Layer 4 of a small transformer language model trained on English Wikipedia (10 layers, counted from 0, width 96). Numbers have three digits each and are written without spaces.
In attention head 2, each number of a token's query is one row of weights dot the token's vector x. The head spreads its attention over the tokens so far by the softmax of query dot key.

Query weights of the head. A number n stands for (n - 500) times 0.0011.
q0: 519408549578384656624656427495459443454489415748388268405609337510528619485613527427533609459354659387640466458535421431415460399325545401670416429484350402546491543503527454579285380566450580621555593400594588441732315607457526741698406399431500704388552323485306410645492791562530764477
q1: 484414520535544490470414499484450451497625399354636568378565471358538479549459347470536583403559513499433550437425391240605607412613641379621721407681624388496632627567343547324428453567571526674570562420552558418540449579376554533764346395421600589376478633469667544515376528466349507393
q2: 433553578667655489698602489517415558666500268391729581358438621494715538622448697260660638530466528598494466358316258195487645342625584419576671596399674390503649417643365549514616517635616563633427465357529551216353275529542465404592433436490464604470605677478646476554362467321159521504
q3: 410502460523560468340513449421454702619734400448631773564433595317461546453418260823463338437527477598472585552446506551632476478594624472340496492529506313567423457393452681459392452464567379428456576599473361639556518542568588486539463524337388485515513409459620551492562483528676248534
q4: 664465563428585452318360618527328489526419688486273396612464653607377656405403446601434157481531568529435442659572561823378537545555443574650430499395424685442559591284599565631451453407736423358384369697346567745502520530494494458194549567300389291439308574546282468524578528659648539752
q5: 669559532453543544564521580451518594456587573847482627470455488583404446494552587454669465530312465401499433420524539564547464544542376430560470357585485576383356435443537437454468694607376549457526396608416577294441443376505456609707631514547512643630442304546444577431568447468421691450
q6: 403402553458564596806480402410568614603655597375681462387473578504401565564580469485474660622539264513612665365579421383566672304459396582525680514294656569425600408737413307449578709502278388593353634479468634351274591377424466457431652445526381527597653446530681541571435523372492535427
q7: 452443349529333526397502400455560570499356769528177651602425342675463451597675474479488536425673531347415488694554464506440342765370510609388179530531668385626437531558760312463474289473433514364614407373523447354463671591466472505236654491700675507598377601487475508422599523414622336471
q8: 599408621415735424422541614485477320466178644331271268514489489613463537473393521430446441417456598598345311487342446672227385695546622537449213652424386604384624576354625415451570457576628566476424525525490540492432460493428447500602527490476450354534317603615376597265556426650558531512
q9: 455552541432686485633375648444505446627699141329837598508512596514605506423398283475586400544362431697417498293396450445484686237474465301665731521483429579525553579479203634530535746512418467731506509579378452525312346374597462362755369594447318549509746397474527486414496388443335703514
q10: 591199445308405554441390257662285474511519448534406457293531593509307699396575709406492405455596229545540681632494432470509639371432270454633429421275371546837476422355497481736485507474282279550432542598366787772375530260374346661323502451410431486621474432612270616479554663518842402564
q11: 563515533378376559443508590352536558487430684347409565356173275678478565662586719430587566529532569445541521715622405585631481519411451586329453439481556387590552465451598479429460325473350510419549481320394515385385454634463477514348590399352362530604377748487408372575601710519461676315
q12: 525432583307518497531308404629616634465629358702522356581584711450484527386241446543324538379472442545367615354357553523436559430592365484599563387514350634541463299349520483697666645615446410388410503544398549533502454296454305600410650599594506487594489276540442486468505299397798417587
q13: 366466528360508521662658468381502526561347529608458372250499592735480568478669767499563371499493557527590503523574272562455526607541432470702495495368616634414480618576581342470620503543458537633487374728369373217110676612614370489435669451384424248475486623425294424436560558437309406479
q14: 385306548453411438449585471427459353486420527418446571327438448632530631425528606615549451588571475477579473556541416586443588543622560587565525406404516510639410651505570511450519272431386406455484486624477387627359644580401503481338609325361461334529365735470340572521562553574403490513
q15: 597630395693276465558795557552451363740543537136495831528308401492344490608627367765589501606487570554717289520639483653409522284464682503194404392492529302529463683315450677425352327344498530386657632369637626494653567709437761551568424438426357731508596739385599364564633569573313629340
q16: 572490430341530615744578612345334416448497677361583557459372455705629510498505634380370506565541445541494532667552363540495454372495500492410685486624678505634562448371484374359395387351424594580530340567370535385392526530535494620485656402469467599469625695427450640685439579195475693411
q17: 414350402663488512463561621449462524622547451441690746562448205479434493707431297434440554293425519435487581518510469446739436409381632530354571608592475227414509513722622662492385522439412699459600691445389495493480480750606712469650465520634796517362417494464615502608430435627501663291
q18: 633479553405300490446542428447450392386477595364601564473460546525665433554501597602444465400373559292519524611786454530373434344567592398564513440588492527714596602281580727522424479320468601497628454626548630632535628473682590467478516414392417547303612508254516402605524468452500424561
q19: 720625391567371366601534540381335611488564653347552515364486411537576521720531317337444562433566239526683610665483430299458618461245636534507590495756706312556765413226629371499305453350311624426662349343329682384409644538468706596505461228668648680294818696312552433608321558235491683321
q20: 421383451480351661232459723369433579285559701526424515405434213513494569372306314556512667353525457513606545605638710456501398508559540573338519494529410216636459481679586724417409527460469367571452391314516545740635376609562477548334539325491662691485561395538548367519411773617615420363
q21: 517556674476473451408480525542420356530251722021511561209408403542416624524405550590623440546567472463442525664652520443355591444660467346496350495518448763432668688482753793387369464328690517517462450588608649568540501408665581321339504401294281379505401549382485523468449536541229401616
q22: 509518701473474530536522564562406305555388647215544572431343454591506655539498509511506375589622490381451561695486495431441478545641479441720436530563364661468616676536485568420326571348741646570342349640534590567476624349628474386489484415453355243324369641410416513511422571659193406566
q23: 539432523645439556401443567741370269505556342414615573605763440511663542520501617591536428544392407318442397498398506452399650495743524467420491448534292479500624637533552707571470349326759501655629572433565645366461577339550522543648262391405381416514286568494716592547452267702454388618
q24: 544506542595508451610551321552391398490232745336532502106316525528512500554643569382631597564597386605631593703610300461289570451382416553593520586604395874353659517345671477370393636535470561578506424619450820558447585512504560476287531473369350356576478554375314651540481634312245513469
q25: 521648645376349569521616448478398279371383717189519546328444536599404452478511630652453519582328499457297401514731470562252438255607589275624494495439307669373553625320708664360355617434632563604403527559680653506604531475526611554543528540356157615624465389442566415623502632394293536604
q26: 568602431479470512500545288565692658618554467673430580706571589334577451585415582532592500554414583577649410367411536799604462440591351703409450478424686482494393402286469470532651237437333558242662574530421427462512582433556500385395390577400448413654523670497345665362617414530656383560
q27: 483679419542442686431580380545624428575505394673569580663738547382566346397314752659387526465353576370379484376476568831542346288617312548383487513452490418452309457304448561562693386402397563211609608454539402586574619442543558453526604660466538562744408384533648633582780446437658356588
q28: 502435558469515477715466626347353502352467623375542274192390448745547500504536495344593605421607326645526574760663572260469730622467571458534681511539499512473779406588701439383392774491446495730406297417365617454309468440534434487405560331493438500460478514382417566516268734333391650520
q29: 419511656334501510580444663488493388452396642410581407257445394769521659579494489419626484423514614516442668659521459430409690627674501278637478532472524696473647477642617646308382783485501584658429170501535410377347480410547457363492546420307358373394333452509480547650424634398334415523
q30: 489358431562709486472586647461426283462639386294493830555632670733343620497406524518396349580432646403528616681544352587427286448475649343542438438387286513420446670560504916553177682468704643569381742721518637669611624342700552652786646634512689552581396357524433443555373415483378518548
q31: 413359293559646723564632550367259340526503475276688776540380515277250475439453660474371405507525412600459577666515231587559357347486508519280562618527251514250413537410471644350440488345453498468415551587427536766511447373661427721598857633652631682672569446713628538528442678384334752372

Each question shows a short text with each token's key, already scaled and adjusted for position as the last token sees it. A number n stands for (n - 500) times 0.00057.

Then comes the last token's vector x. A number n stands for (n - 500) times 0.03.

0 "ame": 489461464484508524544453572500375486530499462539484476570632551516484472471544571588460489529516
1 " No": 475424470497461539563513527493346457539499453638522447692606479522480494455591626649368440491499
2 " | F": 527526494501475524511474482530367451485515440560571547684731478467465464459521562575461480514431
3 "ix": 485514504462523502545458551500397482485491470598507513657621553536495490438521519569416467537469
4 "t": 469518482485490522516439554511338460600521442610440488655600604505456439382509534620401455469469
x: 487536404414473491452534418453588480570586436549550588528472488555462563578455566514449391450392548453473542527491512544518460416458509457522516537512425300520454441529538444561523523467471494452642471436528461556657509516550574475541358504390584531420423422303487527505474514512539523414
Which token does the last token look at most, and with what share of its attention? 2 " | F", with about 30%

0 "| G": 518461514521532508468497488495437493520478474598528553578694565428461474458444497573411465588527
1 "ame": 501485462474512498534470551511446477551470452561473504509598583469447502468488514581433442591563
2 " No": 529433481486446529560512533500362448557497448633513452660592485515467497454579610652367429503513
3 " | F": 497540496499465519517475484527375450488516443555563543670712477472466468459521556574460482515438
4 "ix": 485493533471518505544465549504402481494494472587504509648613551534494491439521518570421470532469
x: 503607479577468452516580403568483572506558516558466545667553424408515515561456463497407420375442626447447570532453514576407557476479510494504479454507477441533565484555504600450491458362423548388583532531410532573605441521517769487468359477426458564495544520244435572466461478467638496445
Which two tokens does the last token look at most, in order? 2 " No", 0 "| G"

0 "es": 483456526452430514511511569419377490583489464485514513551631568479457476457509547582485451446611
1 " a": 528526534473357534484498403560389519531521493525596516723662511460512561416481560592460506494478
2 " community": 519528524491520480477475568488380491492504502545504523522564542440449486433420517547492487553517
3 " b": 493522454522495517412455439497355505500509457556508504714658550429475445436450539603407500482414
4 "oy": 496460529484547506450500575438452527467508509561532464579554575441484471456471544573412479628457
x: 460402550483496459505526547426567518587548524567523546633594512352487505461413463506459371487455671489542436432539445582547633435453364558381474500495546439513535457597501470576383519400464579399648657518416480545456453484427706449535352542521559366557630542339523508465454510454579463434
To which token does the last token give the most attention? 3 " b"

0 "ame": 489461464484508524544453572500375486530499462539484476570632551516484472471544571588460489529516
1 " No": 475424470497461539563513527493346457539499453638522447692606479522480494455591626649368440491499
2 " | F": 527526494501475524511474482530367451485515440560571547684731478467465464459521562575461480514431
3 "ix": 485514504462523502545458551500397482485491470598507513657621553536495490438521519569416467537469
4 "t": 469518482485490522516439554511338460600521442610440488655600604505456439382509534620401455469469
x: 487536404414473491452534418453588480570586436549550588528472488555462563578455566514449391450392548453473542527491512544518460416458509457522516537512425300520454441529538444561523523467471494452642471436528461556657509516550574475541358504390584531420423422303487527505474514512539523414
Which two tokens does the last token look at most, in order? 2 " | F", 4 "t"

0 "on": 519458521488529491522502564478389499523496478558456490599575627559483492413516479554447458569624
1 "uc": 547533531515537490497498514478400538536487494536476483637586649540489494406517473563435504554642
2 "le": 527515540501499507468544517461414474572494468542409501600595649491472484412445489560435464549575
3 "ase": 510492510507537503487520532478391458542499458537443474593639601493475474455525486520473479514515
4 " activ": 454513447488559520519508474511426467481463487528512516604535545465476454439474482532443484596570
x: 386529407481408528544532541388544564474734454501553529552550409393653507571339344482537389445404584548405550552519530568588489414455639415561520537574565429453569322532580424391531488533472612517658600552416508576460565399446580502524550599517632634528577529345446394404406609492466399478
Which token does the last token look at most, and with what share of its attention? 2 "le", with about 30%

0 "\n": 552500493476505449454510576405395575325461514743644648568772500581587498560529495425551514476571
1 "M": 492521444514573498405524487443300494422506456596524586718729557465555468412497539597386452462493
2 "ore": 474515569458417478525513568480419470470441497633590503601605465601518538532585500576449444678697
3 " re": 503539469546370530531513412586355495399482518628608519743667497525524454457516552616383472492518
4 "ference": 480472539485518504520534482504436508398469481612542493666727515534541506536535563512528535552414
x: 496586421579369475476632618515367503516459541541580510629442610450455416553509526503551441376489508648500653472477556662545606413475321553553501443690527555512583310496540459547499586485503519448588569451452491588598439481602728516393570559416645374544496447155535550597472557633477462470
Which token does the last token look at most, and with what share of its attention? 1 "M", with about 40%

0 "ative": 544467559460485478543508533503350545454502546561523511500594546500479524447470523511523503511621
1 " reg": 582446577576573525497482552516355572500503546592580495566577595479428488452493478548471512514693
2 "ul": 536576535529541515459505519465325550522508512557541485653589651509483474421523502589431514567628
3 "ation of": 458506570511493488455520504439348481467492502495609588591663509433512510476486490495550492568600
4 " sm": 487601360517527538466464468492378441403530474592576588654655483416463404454426541579385453466498
x: 388546397472428416559489452517619560352608471532481471481609565592536374542386485590541403465459479498467532508536455535544407499522484428525498433516469559552482395509498476416581476397538626476724467523576539498596473501469600379409541683538598482420480511352521324504465474577518512579
Which token does the last token look at most, and with what share of its attention? 4 " sm", with about 60%

0 "\n": 558500492473506443449511585395383584305456516771661665576803500591597497567532495416557515474579
1 "Ch": 517490463543571467371533501467356535389511504657565576740716567456527445427461571553384470505435
2 "rom": 470518475505589517458460536479370523611529486471422541602570647488437433404508471650449486628527
3 "os": 411499441527501509399466553399469575647453508557519530607606691553446457440514452614464479581721
4 "ome": 548509578495531494480520574460360505527537499494505532532716624524479461524559513558539498499643
x: 435587396461505475599554467524422522404460499542572544574415463494405385433528525570574354232481561544428520483512429518514428489458521589465472556557397454540386488477524411523486648413437607451645500399371500552428430461597601457521491641437528444554531531299603527521493490444509473433
Which token does the last token look at most, and with what share of its attention? 1 "Ch", with about 30%

0 "ase": 485473503474534496530523560458348457559483430547473463606730604490465479477567531579478463525527
1 " activ": 571495460543622490528503469515388455450444482534528529651549553447472426418464473539425483664593
2 "ity": 527469557483539467475556537461389462538495497471473523512662666408422446448411478534532477512584
3 ";": 532589587506556482411511505459304512416512509514526597645715524442554477480481445470535518571503
4 " h": 469571437508395499366492344494344452419522474668467577835664571425515420429396504543316441546408
x: 495501409456473539521496623479559622555610470523522524429529475563546423548457464597524523436451564403560542500452509524583346458508551410525333438566527540539563470561556495470526634523555665490690497468439545645545470523484553432453579616605508478435462493416420421549477438499538459605
Which token does the last token look at most, and with what share of its attention? 4 " h", with about 60%

0 " until": 502574501513479476410528538412484447408477529469614640505575390431570476465448453474486503547564
1 " he": 581502558520493499475528434527517513407521533570607539622601472492519476452444524491457502567479
2 " st": 543552443525547531466467413573506491450549514491472538707553431490529420429463521554426565590357
3 "ands": 475493530507522481424488609407471516505529513478474520467589521449480432462413523517475513552450
4 " before": 480421504496542470406480535418497500428506509457556616530586432409527512439467492523473520582554
x: 482434397511366452571512545479589577636471400485592422550624526484547467499461593448675458329444526519661526518563397588472551372458485547449481580503493644441624350594583411515492492336608642370641602556427587569437486415504604494545449495566445531428484492312545465463478529507558532443
To which token does the last token give the most attention? 1 " he"

0 "ound": 549456469473526506542454542484312479524493473477487519559655606502459434460535511598500497486591
1 " ": 462381428459498536541522474546380403487482428542581503728737481536502476513580552582489483518467
2 "3": 556526601466408522538508574540327500546501449566522470640744539629530552511675523586532531545502
3 " –": 475532522498515482526484521485380461482482444545577545662681536439450483441500498527509459495393
4 " s": 471581413505408513508467439515344465501474438535536530746644494396462437434461581649344412365473
x: 355536379530486498479475498531590522550588489563468539436600507515515388651460391532566523366413563417489508457494580574547407462482467438577470525509560557449591358356559543472395512485455530543667472440389480670494546500472670456458443551567451547489534420456397411564526539478588575589
To which token does the last token give the most attention? 4 " s"

0 "ue": 520479522484483501501501550459346520482502498598524461578626538486471481460510574573448461472578
1 " |": 489479498474518495486484516463373508474493495528594561656673491487545493478555492503512518531483
2 " Re": 508468498500429523537520479512355480474477492634540465693604537486477479438490616638364430476490
3 "f": 491518528495380527548470550473344395543530427521566487700687505520480427468608542637445473518493
4 " |": 529492561490505500515480520455399447486466471535589557662665481484526471492574492518494492574451
x: 507512427389514462523536438472525500442582605452546453575532557473577603581520508616496516457479522499503534563508468564569454350457460552424477476521576616567424384519492387447455557450357626369511467542231568459557573479471563467323480439366594529538515470166403540631442539481588467490
Which token does the last token look at most, and with what share of its attention? 2 " Re", with about 30%

0 "en": 552453542480511487509486560474371507566512488531467495571651660510439474403451516555493449467539
1 "ice": 560515532487507507525497544499383506553492492536469482526630618498457467435468507547479488490549
2 " based": 493594449488598513473489531397482503451495493508458580566597558522545422442449496533442542635540
3 " on the": 458513516500478490439506447452417515400496513576581610669667460490578484497476536501464517553549
4 " att": 434470385485540542491458490498432529404463524535633580571544521440470454445448480566455534535650
x: 417504370514408516612634473496500425434422478595490571512521531433637486554433468489548392332347605514550454496494492557565455325526530508471483654451476578369496310503569442484450503485486637501691530609629530475503540415476609549528515671495612475395457373400476418575500541485536422441
Which two tokens does the last token look at most, in order? 3 " on the", 4 " att"

0 " after": 524510494488449468394561547373421529389514534454691615542626449401536507477504479502502519534626
1 " being": 518544530516470501436504474464410497433486508544642573611622446379523455464461547539434519407472
2 " new": 471631487532477495456475433500360518407534535582624516678709447456523463485470541552460564453411
3 "ly": 464587493561493514506484551531415522537507554567526529563586576505467544400423516557412484406507
4 " ad": 419508387552427522478471415612480568449493604524646468704519472526518572364479501579438521566572
x: 362464560471475574546637678511521468460540509507468535511493558574563459420516479436655314392344620496517491503443522542513475352585610570454494602539587576433598355459625495457443432396473632450603544623503461555444450448463668534507526581448557521418491378297544256496581518468576486589
To which token does the last token give the most attention? 2 " new"

0 "way": 502405507505565497511471577509336530472523486538461475576603612499464473478523504539466524539491
1 " team": 567458466510563509469461521480345547416504520543550501608594581415479447455454491530478522532480
2 " | V": 550511443516568530474476465547339531414499499611532516711650525493498496459492530550430498563460
3 "en": 442575488517493513524488558521414496523491460682457449632573595573446467438505546621376431583569
4 "ue": 460476517524437491533498537501343500518513481601553452612668559515444454459527583602467445455547
x: 541511485510476355527541479525516452501550496565589598623529470436489413601532522467433347321445593451538484614464498617472559487353465540547468579573446454504382545457602440535475522364474476485644517475441419425496497379629610569515462604376560514608579492281478480443449514453543619485
To which token does the last token give the most attention? 2 " | V"

0 "t": 532430499499508532503457525500360475622489442570410490616620610475470444430494542640399465505446
1 "ure": 534507512464469522524488532465374468567487468532466493569606597478465451458524545632417449541560
2 " list": 542530479516576517515442552523369460481503483512499525595665543509452464479509491555481495497512
3 " was": 464530479522478505472492445502447514429483494538575540645627488426526487498473553542458528446407
4 " caus": 517470471473516510472479548414413472440497500504577548585577477432505408462439553587414495482529
x: 463581442584474368551521463488569600526432436597568491572576460368496440547477544510595408404379591565515552474488432574573536422417453431552500547479597687492513311536527530431450454451358635399642531539530472670616473501522758403539504634589493539496481575382480457424441558521578507462
To which token does the last token give the most attention? 0 "t"

0 " of the": 529528503466450493472519518481405486537484468565536600551659506502530563461523496519500474553591
1 " play": 534492495512546509455479535476402522478495490539535560519610524447468465494492486548477511574586
2 " was": 510557514525466507469498461495448532445490492564571538619627480428530492486479567541440509472438
3 " st": 504562475508488520488457434558440500460538507513502518670568458478504444454467546571420527532395
4 "aged": 466435487502499492454483566424453514449520525542555529520590522452524423488458512494471515543420
x: 493516440450514455539573535421658520421491565535631424575513404438555309499385618604562298445387629521487547422377443634357617357467431467566520413528491550543595416636434345446401498519596594392743649450481498627680524453383646408641429524389574480478541564408585428533506432547533519421
To which token does the last token give the most attention? 3 " st"

0 "ock": 527447502509543506509431598487340499560485467582442462545574582524458474468547510616419485513612
1 " dem": 621502454566528568534437425496429500513454466489499589633540561425474406410446528663343497602639
2 "ands": 497500551489542467424517619366450489441500504508465535475586499480495440503410527529440505644595
3 " his": 468499538503478476394535476438387480456502502600520580680703517453511501420470568539460448474481
4 " mon": 410421412525466499486462374526485524492466540549552594635581544431480524395375471562418456613589
x: 452469361574436574472529538629611548495604435496470501566575524513478497517340542513600343374362551515510501586509420438449543467456564509529365439541497548446405464518527433431546403596498592375830525611452473591434402471423617582450522582530498417388511454407422400527501485454530443539
To which token does the last token give the most attention? 1 " dem"

0 " activ": 529425517535577483506512471472429484438466502471533546588545573446482400442433458502482504602613
1 "ity": 502462533478509470486545526462404479516497504480478511507621613423446459465429490517529491503555
2 ";": 567524588482520481441513500481313523440517519512509558603666537451539485482482451470542519533491
3 " ph": 488544422528564526442473475467416502486485488564503545626659597436455432412407536586409490562475
4 "os": 442471460504482519433482495445511557559471506583502490596576616487460449476426508596434496676586
x: 434490472475394538495588587474588523496287508498559647429563495380528339414303514720503406473326613481441463459503522576487438474474501652452514522566507484542498503542553501581554508551327532448715355673439433553361427481437579495606457568573514445489588469330516452657456473541462491396
To which token does the last token give the most attention? 3 " ph"

0 "le": 527466540477480517491512513465394470569510502532393467601576589465476469374420514568395460452467
1 "ase": 497499526489518499508509538473374461542504464529448466589653572493483467451536506537470480484492
2 " activ": 529554450519587503520499479512412471466464490521517521605535535459480447435478482534447490607569
3 "ity": 524511551503536479481535529478417473528499500477480517503617616435442461464439487526527484510566
4 "; |": 474539495504578516455469519460311533422496506548563547654671545476541464501543473508522536513483
x: 471599408477468468555595366423512595447609458526668449596493580485585501668455419511532450476393466472583600530549455502575441530552464467542491529619550409505446403572534408442468523509363516471629442586343441464448634437392597404432459533475562405587503535175469521529500494438314438460
To which token does the last token give the most attention? 4 "; |"